Layer 5 of a small transformer language model trained on English Wikipedia (11 layers, counted from 0, width 128).
A neuron adds its activation times its output weights to the MLP's output. To switch it off is to set its activation to zero at one token and run the rest of the model.

Output weights of the MLP neurons that the questions are about. A number n stands for (n - 500) times 0.0015.
n11: 592 681 474 384 564 558 576 611 404 393 514 308 549 370 590 606 666 690 454 517 473 481 566 535 489 414 476 532 478 456 436 671 610 393 522 427 596 403 463 622 519 533 421 508 634 639 487 453 596 397 401 487 474 521 466 511 487 455 487 650 658 545 503 408 506 380 422 573 524 356 772 317 460 484 509 408 479 403 464 569 587 565 619 492 624 618 310 539 541 536 470 470 440 579 567 547 477 382 506 511 404 735 455 492 539 716 495 410 476 673 612 597 469 319 464 406 500 422 562 426 494 527 497 564 568 386 585 470
n19: 523 558 525 608 231 673 362 482 378 378 500 324 535 267 480 567 507 480 564 698 372 705 391 437 603 516 523 527 274 313 694 711 629 737 385 670 354 597 555 290 580 541 442 483 506 528 646 538 452 560 581 351 535 418 347 441 245 633 500 552 497 351 398 581 541 376 315 607 680 497 511 417 444 520 468 584 523 535 598 430 453 490 466 397 497 728 701 493 610 452 721 689 619 470 476 616 423 465 582 470 420 472 488 630 380 546 669 559 633 406 625 476 445 334 414 519 679 429 476 323 524 437 448 590 612 477 592 436
n75: 593 635 554 507 466 457 388 550 560 472 346 649 376 370 397 633 392 736 401 682 638 565 542 327 544 454 465 614 368 442 613 631 381 428 593 348 484 534 472 438 583 678 428 345 605 517 383 634 497 382 294 456 640 481 394 624 579 518 562 451 359 582 412 429 489 500 424 579 481 392 378 566 460 494 348 666 698 607 596 271 532 589 630 507 522 506 522 438 735 376 481 620 590 811 696 659 582 371 425 442 606 674 432 357 457 444 537 463 399 493 442 536 420 490 558 604 597 571 699 410 552 603 438 547 476 509 639 545
n115: 484 323 493 546 518 533 656 779 336 397 607 497 318 514 395 433 298 613 480 593 618 497 677 623 360 422 362 326 656 481 484 507 287 543 588 469 350 487 503 452 610 336 395 404 708 581 430 438 295 439 517 573 641 343 503 641 633 513 621 604 595 361 388 393 545 443 488 288 526 439 736 404 493 513 660 625 458 281 331 515 480 587 671 483 426 430 373 634 523 411 449 301 356 568 472 445 743 465 503 675 521 313 401 686 516 522 451 457 517 485 548 373 377 707 516 629 549 625 350 484 452 579 435 527 387 487 654 584
n144: 457 481 346 473 452 801 315 512 527 485 427 507 595 409 346 545 465 530 396 591 425 724 613 459 456 718 593 470 233 421 529 433 539 588 372 381 322 511 618 305 444 523 408 633 424 594 479 443 525 521 504 448 660 558 578 456 563 511 362 687 335 250 582 697 713 522 589 412 384 541 405 474 609 309 638 459 326 410 706 713 586 377 398 470 496 577 526 302 682 534 696 426 403 395 454 606 337 299 231 433 434 320 679 607 349 596 478 253 544 359 444 355 673 481 660 536 601 488 744 467 618 332 670 758 414 533 682 593
n346: 540 445 507 623 223 633 414 634 404 390 579 430 672 396 593 490 248 458 557 526 273 549 545 535 411 390 465 380 529 389 575 651 480 588 539 388 594 435 325 369 478 445 404 675 540 380 557 344 564 382 375 557 482 472 485 528 613 377 456 426 503 572 393 426 443 506 504 382 572 637 615 576 624 612 675 484 466 517 336 323 506 460 490 471 611 582 392 497 294 477 410 560 497 510 601 659 634 560 588 798 678 828 512 539 580 671 568 506 629 603 426 559 309 587 427 518 667 425 500 469 559 466 503 519 491 566 685 627
n458: 405 414 527 264 308 579 504 576 584 449 535 435 351 705 332 610 334 418 351 426 795 600 496 395 449 422 530 428 590 738 642 437 500 374 496 518 742 619 668 356 368 362 615 630 541 429 548 583 455 690 509 588 577 566 504 201 757 409 579 615 676 474 850 536 519 551 413 575 358 551 364 373 205 308 518 679 686 280 650 546 568 328 634 278 653 572 534 570 712 504 470 551 340 213 286 292 386 757 413 752 328 570 449 613 627 496 591 205 504 417 905 491 422 496 537 557 272 396 668 383 622 387 707 420 418 571 292 640
n526: 557 412 472 456 537 402 467 494 387 675 470 452 515 446 551 655 416 505 540 637 481 446 653 445 565 431 476 387 609 518 391 519 643 495 303 672 444 380 464 625 513 425 580 470 321 472 473 438 460 365 465 615 452 320 394 564 701 571 430 537 473 481 518 478 462 458 427 421 608 458 607 351 449 585 492 529 503 489 449 471 526 541 411 295 621 417 487 392 705 454 543 377 702 447 554 366 628 363 519 428 390 495 539 554 373 610 431 469 534 411 559 465 474 641 394 500 586 556 462 521 551 459 556 631 490 549 393 595
n534: 548 685 490 600 460 418 561 578 552 338 382 553 391 538 704 590 569 718 491 437 703 453 689 389 503 494 457 568 406 446 433 559 484 555 475 375 336 539 557 478 441 721 500 607 395 383 477 557 476 535 635 340 476 527 453 524 635 521 763 480 766 407 459 667 691 537 459 369 603 488 477 574 515 444 635 357 509 634 416 531 453 355 506 395 469 525 382 465 389 462 591 457 458 428 494 427 515 497 778 519 526 462 612 452 518 500 407 376 294 557 450 586 521 462 571 414 350 609 435 388 503 570 566 291 220 296 450 528
n587: 437 498 554 568 456 540 458 439 482 467 406 555 525 475 493 522 472 439 512 648 522 510 449 517 500 481 500 385 400 372 524 607 578 483 600 550 490 374 491 515 514 478 591 387 390 556 530 465 711 441 407 617 431 479 606 582 517 493 373 602 478 577 535 459 484 381 679 532 352 611 423 510 618 456 538 546 664 525 400 522 490 545 579 495 591 612 459 389 394 559 431 514 376 532 520 525 424 583 345 415 397 527 473 468 637 467 481 476 591 383 485 320 647 612 583 669 394 577 503 491 648 462 453 364 500 512 542 669
n726: 504 452 582 696 602 625 610 639 622 594 617 440 514 538 481 639 453 511 460 211 500 680 694 660 416 362 405 496 678 574 334 627 458 276 374 553 548 628 617 602 668 511 559 201 244 523 569 613 587 535 378 536 507 496 472 461 620 408 547 424 559 614 486 488 500 401 680 439 575 478 340 656 310 563 500 463 521 593 300 360 426 451 605 466 452 569 551 279 262 474 466 366 439 367 541 825 549 229 657 622 569 614 551 23 379 452 429 550 613 575 374 222 504 444 553 419 585 531 634 403 312 543 543 493 454 417 515 639
n737: 373 617 487 432 567 399 439 587 225 620 518 432 250 497 500 541 472 512 369 476 369 415 385 500 518 420 705 677 680 400 468 360 648 515 497 555 774 514 426 470 550 684 535 379 440 537 511 470 410 604 557 535 648 434 390 540 371 491 590 489 539 558 577 497 317 509 624 301 512 375 699 388 532 408 579 551 338 562 664 567 473 475 403 640 536 441 488 536 462 273 548 521 646 497 582 373 511 340 418 658 537 371 577 561 497 486 411 517 471 526 638 467 420 626 358 440 584 427 454 610 494 471 549 453 605 532 434 402
n771: 646 522 346 698 514 337 477 514 610 491 930 399 203 523 527 452 240 594 350 518 531 352 348 339 928 492 768 518 718 317 733 472 367 608 562 796 558 534 530 667 667 491 827 281 304 578 359 509 483 320 816 618 626 526 311 457 426 538 294 489 358 277 416 388 495 337 373 473 556 429 256 644 672 549 668 729 487 671 451 484 394 537 590 414 434 539 329 585 500 419 357 530 588 757 401 540 399 610 513 443 541 523 455 617 742 256 782 431 504 610 313 432 572 785 366 559 514 739 367 612 468 245 440 535 449 642 384 592
n872: 541 415 593 428 680 318 847 801 659 700 465 248 761 289 589 561 371 543 618 465 512 356 275 504 299 540 294 625 646 529 616 540 409 553 650 619 508 574 522 594 481 612 418 651 729 432 511 508 504 609 488 447 496 537 478 422 474 404 440 554 500 453 631 452 752 542 363 551 433 477 528 288 578 504 646 645 723 408 361 621 377 425 481 281 675 338 725 465 511 410 337 583 752 358 625 321 682 575 547 335 532 311 391 359 703 285 537 266 595 550 496 414 441 446 584 474 380 500 468 571 336 519 426 576 339 594 446 698
n874: 500 526 357 425 405 549 509 155 215 621 288 556 680 366 543 265 500 483 412 517 293 457 410 412 546 265 353 525 466 317 591 558 285 488 487 469 457 353 589 379 408 252 359 342 288 571 580 759 464 616 304 567 601 410 319 598 438 488 430 505 352 304 327 402 396 644 394 687 414 825 460 583 455 513 415 399 316 691 500 431 475 592 543 224 357 646 622 453 110 268 675 717 412 623 820 290 484 263 491 542 670 339 527 539 480 473 549 508 304 769 628 552 679 419 548 597 372 590 671 760 651 467 463 742 411 434 496 529
n1013: 435 534 587 567 301 411 356 430 357 668 453 517 471 453 687 406 413 614 415 484 472 494 559 374 754 515 734 418 488 359 422 622 658 473 408 478 574 682 339 509 458 413 641 327 409 446 572 628 428 584 503 440 439 577 413 613 725 579 346 461 426 434 558 474 653 622 391 440 512 436 523 386 613 592 564 588 521 308 512 486 357 352 494 537 536 554 573 528 379 556 568 605 487 503 403 587 645 383 515 564 494 600 660 463 541 570 645 429 506 329 371 625 435 242 506 462 557 481 361 524 354 632 627 428 436 467 457 354

Each question names a token from some text and the token that comes next. It shows the activations a of the neurons there, in the order above. A number n stands for (n - 500) times 0.0052.

Then comes g, the gradient of the next token's log-probability with respect to the MLP's output, scaled to length 1. A neuron's effect is roughly proportional to its activation times (output weights . g). A number n stands for (n - 500) times 0.00079.

"i", then "ated"
a: 484 493 500 492 491 484 468 499 471 483 475 613 473 499 500 481
g: 464 460 352 444 430 503 592 497 496 634 524 776 288 575 462 477 540 608 502 547 333 692 408 535 508 582 531 492 307 630 494 649 449 523 463 387 610 506 473 499 525 539 639 562 375 481 507 432 591 566 507 677 522 653 308 454 400 343 480 393 721 529 581 667 353 382 508 293 486 437 504 387 348 408 373 603 518 611 437 667 573 372 541 449 534 440 307 741 671 574 683 329 520 402 533 399 696 540 304 644 462 538 519 338 352 517 438 239 657 300 612 630 377 613 414 279 535 630 535 373 535 643 510 542 440 617 578 517
Switching off which neuron hurts the next token most? n737

"\n", then "At"
a: 490 483 469 492 493 721 494 491 498 479 494 471 483 483 487 498
g: 527 344 519 440 450 319 393 473 414 460 621 628 533 507 417 540 520 343 389 351 435 526 452 708 527 532 445 520 416 490 537 539 442 587 462 413 646 358 792 374 453 571 518 595 464 542 462 637 524 470 578 446 432 713 356 645 483 529 436 377 483 563 281 437 663 515 390 637 475 452 656 308 708 433 716 464 432 397 302 601 397 794 303 444 335 541 364 471 456 689 513 495 527 554 376 617 654 467 533 319 519 486 812 589 603 674 464 623 567 461 260 470 491 475 364 377 555 592 491 304 577 486 671 549 522 480 647 508
Switching off which neuron hurts the next token most? n346

"ian", then " class"
a: 469 500 490 500 499 498 500 498 484 499 512 791 500 500 589 471
g: 485 524 496 597 516 580 469 606 440 500 427 483 368 466 341 758 374 581 446 428 595 389 448 717 383 487 533 638 374 438 456 571 612 501 235 688 584 498 573 553 656 371 547 652 408 410 433 392 487 630 565 388 516 592 487 535 616 471 379 572 597 478 573 235 263 547 632 571 542 373 442 432 639 520 429 599 213 525 557 767 632 531 438 451 260 465 601 441 601 356 283 699 622 393 480 596 518 477 540 600 458 349 555 457 442 432 447 380 595 578 594 212 570 322 572 623 457 617 608 568 576 529 653 525 307 420 418 549
Switching off which neuron hurts the next token most? n737

" made", then " their"
a: 483 937 494 500 531 482 499 468 474 470 467 471 473 472 480 498
g: 351 645 438 525 545 574 457 528 576 615 588 564 640 432 581 461 549 427 451 459 433 532 591 418 506 583 506 505 597 446 488 456 771 471 532 461 399 337 449 675 456 627 698 406 388 514 518 655 563 511 460 542 508 482 443 583 245 529 341 554 333 524 514 599 509 221 437 342 669 561 495 553 589 205 515 339 539 554 300 416 407 596 400 402 313 707 481 511 536 754 700 494 603 771 345 590 437 533 514 591 244 506 489 420 623 636 426 563 487 639 576 410 435 449 489 603 293 618 639 535 530 390 254 490 462 520 295 501
Switching off which neuron hurts the next token most? n19

"men", then ","
a: 469 502 468 499 477 499 480 498 671 482 491 488 469 500 496 500
g: 421 630 494 588 370 526 524 716 556 419 546 462 454 474 708 392 343 488 555 350 434 401 575 391 435 799 656 603 513 487 429 641 663 436 673 412 326 431 611 453 431 595 309 510 389 543 396 596 492 401 733 696 700 502 576 405 694 578 676 482 681 490 523 453 431 477 369 429 501 441 357 514 343 485 623 541 699 611 490 556 561 653 418 496 404 567 431 552 717 417 517 401 401 603 523 454 474 505 430 539 550 513 372 292 513 486 308 625 355 439 403 469 312 629 436 614 279 215 496 513 554 567 419 370 529 380 504 690
Switching off which neuron hurts the next token most? n534

"ts", then " in"
a: 467 477 495 498 492 500 499 468 476 498 467 477 742 498 500 494
g: 599 491 391 527 738 243 322 456 367 379 622 392 541 614 308 630 318 430 322 555 525 524 587 486 671 474 527 308 521 457 266 628 489 580 474 412 414 481 627 520 564 505 459 441 458 463 503 513 550 551 501 368 486 434 476 497 575 452 692 452 542 388 455 502 469 593 443 661 753 290 674 571 466 474 481 516 567 241 470 572 721 504 444 245 645 365 712 482 392 582 509 387 605 611 617 344 664 469 596 444 380 509 351 668 491 533 566 403 404 502 449 380 678 627 671 393 559 733 436 463 479 409 736 556 577 468 510 448
Switching off which neuron hurts the next token most? n771

" located", then "."
a: 489 471 479 478 533 467 497 481 492 497 500 482 488 486 500 499
g: 531 483 563 595 528 610 746 762 684 576 296 483 459 479 458 483 506 676 762 379 541 536 619 544 361 513 274 601 350 495 396 624 464 603 600 344 438 384 373 376 419 620 535 678 658 573 278 444 490 617 675 552 416 500 512 557 399 584 558 575 577 366 575 700 471 582 529 451 352 493 404 531 509 360 618 388 381 423 505 445 326 539 526 482 566 592 699 432 604 261 519 478 542 480 586 326 357 578 230 376 494 314 444 626 422 512 302 589 517 346 565 512 516 583 373 423 490 393 582 500 605 488 477 668 454 708 405 395
Switching off which neuron hurts the next token most? n144

"erm", then "sen"
a: 622 500 499 952 496 499 500 468 500 728 492 487 499 500 499 494
g: 481 511 326 344 668 316 458 606 490 464 351 351 624 470 602 573 579 459 429 418 643 631 346 458 693 424 555 458 488 369 452 555 466 428 646 426 519 455 480 696 556 464 505 690 659 485 347 407 712 548 471 576 549 559 453 596 473 549 443 627 420 386 460 381 504 545 521 398 618 694 560 681 426 488 281 316 372 722 172 430 469 612 505 429 624 287 448 406 525 419 518 417 404 454 503 564 569 505 518 589 457 348 261 713 541 663 461 579 726 403 508 463 497 638 691 392 404 564 450 647 691 274 550 576 445 430 548 568
Switching off which neuron hurts the next token most? n115

"leg", then "hem"
a: 475 499 486 468 500 500 499 469 500 641 480 552 500 500 500 477
g: 349 498 556 418 311 346 431 432 593 486 322 488 543 571 453 419 489 407 640 489 295 525 279 507 566 578 531 551 624 370 587 407 588 467 589 432 404 490 337 551 636 424 433 258 538 587 490 588 584 494 356 610 492 434 485 586 553 535 272 541 546 581 529 433 321 652 534 545 580 483 295 470 534 489 758 539 474 534 522 299 404 661 512 487 848 630 475 678 690 472 556 580 476 265 748 675 613 433 439 260 571 526 395 370 589 439 472 533 296 509 470 597 501 373 618 659 503 505 485 408 680 434 675 462 359 628 585 526
Switching off which neuron hurts the next token most? n587

" short", then "-"
a: 468 472 495 500 496 474 500 480 486 467 499 479 500 825 495 498
g: 471 395 588 330 696 364 685 352 232 468 506 502 544 320 659 570 557 426 519 558 669 572 342 532 488 619 513 510 536 546 463 592 503 804 461 549 609 653 381 487 507 412 487 696 392 540 492 571 667 544 490 597 688 494 511 455 368 425 368 408 388 585 671 382 455 450 301 432 406 521 402 528 557 559 626 482 632 379 373 695 491 484 463 407 550 364 499 559 850 629 454 470 639 453 424 329 321 556 327 190 623 567 580 560 421 526 452 509 364 516 489 426 390 576 385 560 486 748 535 627 495 400 391 434 618 379 475 504
Switching off which neuron hurts the next token most? n872

"born", then " 1973"
a: 479 499 696 471 473 496 499 480 489 499 468 490 500 484 620 481
g: 592 639 587 519 516 280 400 567 402 550 310 459 580 493 760 430 399 507 506 464 570 555 441 606 391 611 656 486 254 604 596 486 516 532 449 459 386 421 680 400 188 440 307 440 514 371 366 530 571 609 691 468 509 506 400 641 585 560 611 413 547 317 274 509 401 484 515 387 532 568 621 442 746 469 607 470 384 289 687 323 517 518 468 307 649 581 549 344 513 418 666 529 440 592 551 438 463 502 367 351 653 357 412 445 456 698 585 371 431 690 603 567 597 607 515 487 568 574 534 489 718 501 443 338 470 493 677 614
Switching off which neuron hurts the next token most? n874

";", then " the"
a: 482 473 499 498 763 481 481 477 487 504 498 481 499 488 500 491
g: 584 391 570 519 582 597 302 388 592 599 638 477 500 514 422 658 593 594 455 351 467 633 420 338 352 525 428 456 338 393 596 428 444 344 541 639 394 308 584 677 576 295 582 662 327 640 616 317 387 392 522 543 409 418 546 382 469 536 460 479 426 387 615 683 469 410 406 437 435 500 436 574 801 447 517 356 591 544 256 679 496 596 569 467 358 672 616 501 579 528 526 676 453 656 433 444 613 448 428 613 446 500 690 357 691 665 420 569 233 652 398 603 409 437 655 663 463 529 483 642 449 562 496 515 378 496 327 442
Switching off which neuron hurts the next token most? n144

"v", then "ation"
a: 496 685 493 500 499 478 481 472 547 487 468 474 471 500 500 500
g: 528 435 577 466 425 609 509 561 341 535 475 471 632 358 441 557 419 338 537 682 544 365 535 524 603 337 728 307 383 492 389 446 402 590 505 546 412 657 477 582 469 684 652 536 600 373 497 503 491 283 654 416 568 591 592 460 488 491 453 366 637 417 424 528 453 631 584 545 595 488 362 720 499 533 524 551 463 298 258 513 442 365 580 655 289 287 521 590 357 498 446 630 321 550 613 476 527 445 722 520 511 747 388 456 516 537 317 289 695 593 538 634 575 453 774 420 447 376 457 338 600 655 591 555 340 590 487 376
Which neuron, switched off, raises the next token's probability most? n19

"ar", then "ry"
a: 521 500 480 598 472 498 495 477 469 469 498 493 500 490 494 500
g: 391 397 687 442 486 373 478 785 455 351 561 394 537 520 474 742 439 584 547 494 514 329 422 475 566 505 487 242 629 353 231 566 589 474 652 541 512 532 586 602 549 414 533 422 485 537 481 536 417 501 653 587 535 319 647 678 379 404 531 550 426 665 556 324 481 467 650 521 460 509 482 375 499 617 557 334 410 809 564 453 407 514 656 387 354 482 542 562 598 477 722 566 323 618 387 325 516 393 364 333 611 315 385 474 690 409 686 528 405 409 478 583 513 538 589 692 645 536 292 613 429 362 606 505 409 507 461 542
Switching off which neuron hurts the next token most? n115

"c", then "ertain"
a: 472 496 668 498 483 468 560 467 482 468 495 469 498 480 496 500
g: 593 397 626 588 397 524 371 683 514 468 337 280 390 658 473 424 462 521 640 579 399 361 546 432 674 361 512 661 603 478 705 609 429 478 630 296 627 422 567 606 610 744 543 537 484 336 451 475 401 464 682 595 664 483 413 385 483 365 514 541 620 719 404 403 518 572 483 455 320 460 365 393 497 486 475 689 514 645 527 253 422 703 445 382 494 430 506 524 554 668 540 286 371 677 430 552 602 535 562 570 505 551 593 516 629 153 575 463 473 696 545 458 466 232 617 466 486 547 463 515 471 377 345 421 491 523 385 498
Switching off which neuron hurts the next token most? n75

"utch", then " artist"
a: 482 500 490 500 490 495 499 474 483 487 472 484 500 497 663 491
g: 518 492 515 374 415 561 355 521 554 587 376 516 444 571 374 727 405 710 420 391 377 490 480 584 519 540 552 403 426 668 538 304 479 559 750 934 346 528 414 501 626 609 501 494 599 514 513 455 433 354 603 450 540 345 545 402 491 499 627 389 395 502 619 388 365 506 488 548 669 703 438 502 596 437 453 582 209 707 622 661 601 578 242 485 532 391 474 568 359 734 535 476 501 466 582 309 333 377 444 485 439 387 488 478 679 604 431 644 648 586 508 573 394 337 458 405 573 539 421 322 507 591 428 432 523 508 425 603
Which neuron, switched off, raises the next token's probability most? n874

"b", then "ink"
a: 841 500 482 497 497 493 498 495 500 524 497 472 500 491 499 485
g: 415 525 494 560 388 460 602 392 547 512 474 365 633 517 318 464 495 543 490 392 526 584 395 399 257 314 614 722 428 468 680 555 290 540 498 557 320 511 371 504 624 500 532 536 515 531 362 557 629 574 407 535 557 503 502 546 687 401 559 591 670 588 541 764 514 214 466 631 481 757 362 362 475 484 587 658 520 519 332 371 110 502 532 561 378 523 622 457 463 494 565 699 594 557 601 536 551 572 394 212 509 479 341 448 592 592 631 431 617 320 514 489 584 457 496 594 457 393 535 377 619 583 406 400 462 486 473 730
Which neuron, switched off, raises the next token's probability most? n11

" c", then "ab"
a: 561 497 632 485 498 499 495 468 499 496 501 535 495 500 487 496
g: 401 610 627 262 303 412 550 447 580 544 461 771 663 423 387 695 565 387 544 587 571 521 605 377 540 595 494 490 513 433 362 471 481 629 616 666 498 479 360 521 435 543 347 588 431 468 555 610 476 504 317 336 516 516 532 670 556 332 306 601 396 574 439 523 447 500 443 551 494 653 377 501 527 320 277 501 515 739 515 576 524 710 435 366 359 489 549 683 363 443 496 454 566 591 515 564 370 577 614 198 423 480 681 518 397 190 494 587 595 612 433 492 708 723 542 593 663 537 505 357 463 554 469 391 473 339 423 547
Which neuron, switched off, raises the next token's probability most? n11

" pr", then "ison"
a: 469 490 492 500 500 499 585 724 469 498 491 467 497 468 499 493
g: 492 477 436 496 646 484 603 643 503 496 429 594 545 520 566 353 388 632 574 474 540 499 421 405 484 397 538 526 660 380 211 600 362 380 331 505 604 366 356 420 310 343 442 395 544 685 575 518 847 421 594 499 768 464 504 698 392 652 633 381 475 490 609 554 559 309 565 338 512 466 595 416 560 394 606 658 535 518 416 433 529 587 492 327 396 664 571 437 492 635 390 566 626 498 406 499 536 429 372 566 536 536 481 505 674 591 557 592 442 471 548 487 484 732 215 372 400 305 520 619 511 592 544 400 638 498 185 541
Switching off which neuron hurts the next token most? n526

" In", then " total"
a: 480 493 471 493 500 488 492 467 488 497 488 467 494 497 474 478
g: 513 570 545 422 427 522 357 714 485 719 587 586 510 667 625 601 327 602 458 305 636 433 718 497 473 545 608 550 502 667 548 235 562 438 699 385 638 746 409 398 466 669 448 593 683 753 477 525 446 643 493 564 554 762 361 348 616 561 473 483 583 415 426 574 401 541 479 283 498 417 354 264 469 388 651 477 527 416 519 506 636 380 472 427 491 548 602 331 638 358 361 436 584 385 617 509 415 420 638 556 390 307 384 486 402 546 427 539 562 443 367 419 530 410 504 413 439 354 361 577 436 533 386 419 631 567 617 409
Switching off which neuron hurts the next token most? n874

" R", then "Q"
a: 468 499 476 671 499 495 468 476 499 499 499 469 497 498 500 489
g: 612 409 418 609 624 572 456 373 634 403 364 625 343 453 704 620 466 439 381 592 609 707 502 382 428 260 311 497 491 670 504 634 462 380 516 355 406 407 299 433 463 516 441 575 555 603 343 353 592 269 408 453 465 718 640 547 632 499 664 628 564 513 541 479 409 590 499 386 455 486 451 512 748 503 638 498 587 625 384 530 596 366 479 653 572 482 513 564 674 536 286 414 357 576 377 578 333 418 539 640 364 376 464 492 438 502 497 742 431 533 473 434 480 545 412 548 334 589 486 636 650 326 293 458 665 734 542 487
Switching off which neuron hurts the next token most? n115

" D", then "utch"
a: 471 500 480 468 498 497 869 468 495 499 486 467 490 496 475 485
g: 533 563 523 419 572 381 361 593 482 591 650 610 492 645 679 433 471 344 678 481 453 492 388 346 481 591 421 303 496 484 404 434 576 630 393 621 450 535 520 468 578 214 489 594 514 283 330 456 649 395 591 431 574 650 564 361 385 517 476 405 615 511 568 299 555 453 532 283 711 558 492 430 630 506 691 463 578 347 668 383 518 239 429 631 796 607 484 357 708 402 529 483 626 502 441 486 456 549 603 637 369 307 635 475 505 480 349 601 403 555 611 401 623 446 510 347 387 525 639 486 510 341 618 446 653 629 371 582
Switching off which neuron hurts the next token most? n458

"1", then "),"
a: 606 500 468 500 488 498 496 490 487 478 746 545 497 489 498 482
g: 621 280 563 493 419 462 483 814 552 527 404 510 480 615 516 434 462 441 459 279 479 552 609 563 487 451 331 686 270 446 322 581 621 448 430 339 670 614 410 542 433 369 481 608 465 340 627 427 515 336 487 558 419 559 498 636 404 470 478 544 487 438 499 507 358 544 491 435 555 571 232 589 672 625 803 438 600 779 494 526 614 618 574 595 576 469 359 600 364 632 565 635 312 401 363 537 438 418 341 636 500 379 507 483 495 340 447 575 652 539 655 436 562 492 392 453 337 679 423 329 617 496 597 475 567 376 465 719
Switching off which neuron hurts the next token most? n726

"ing", then " equ"
a: 607 476 493 497 498 500 497 488 472 489 468 581 491 500 468 500
g: 394 557 459 355 329 404 267 487 516 525 372 498 579 450 473 665 663 667 511 465 616 594 387 504 685 552 448 487 490 446 330 521 506 471 564 378 599 500 376 714 556 567 598 358 563 641 638 487 448 190 524 502 687 479 274 626 504 372 520 488 488 599 536 419 467 318 580 651 612 586 607 520 267 490 561 364 608 329 309 529 529 552 377 645 442 589 589 620 705 359 520 603 535 598 519 589 453 493 433 618 467 497 404 332 363 536 624 572 212 559 572 410 478 312 451 351 280 538 476 471 410 512 597 571 565 610 662 734
Switching off which neuron hurts the next token most? n11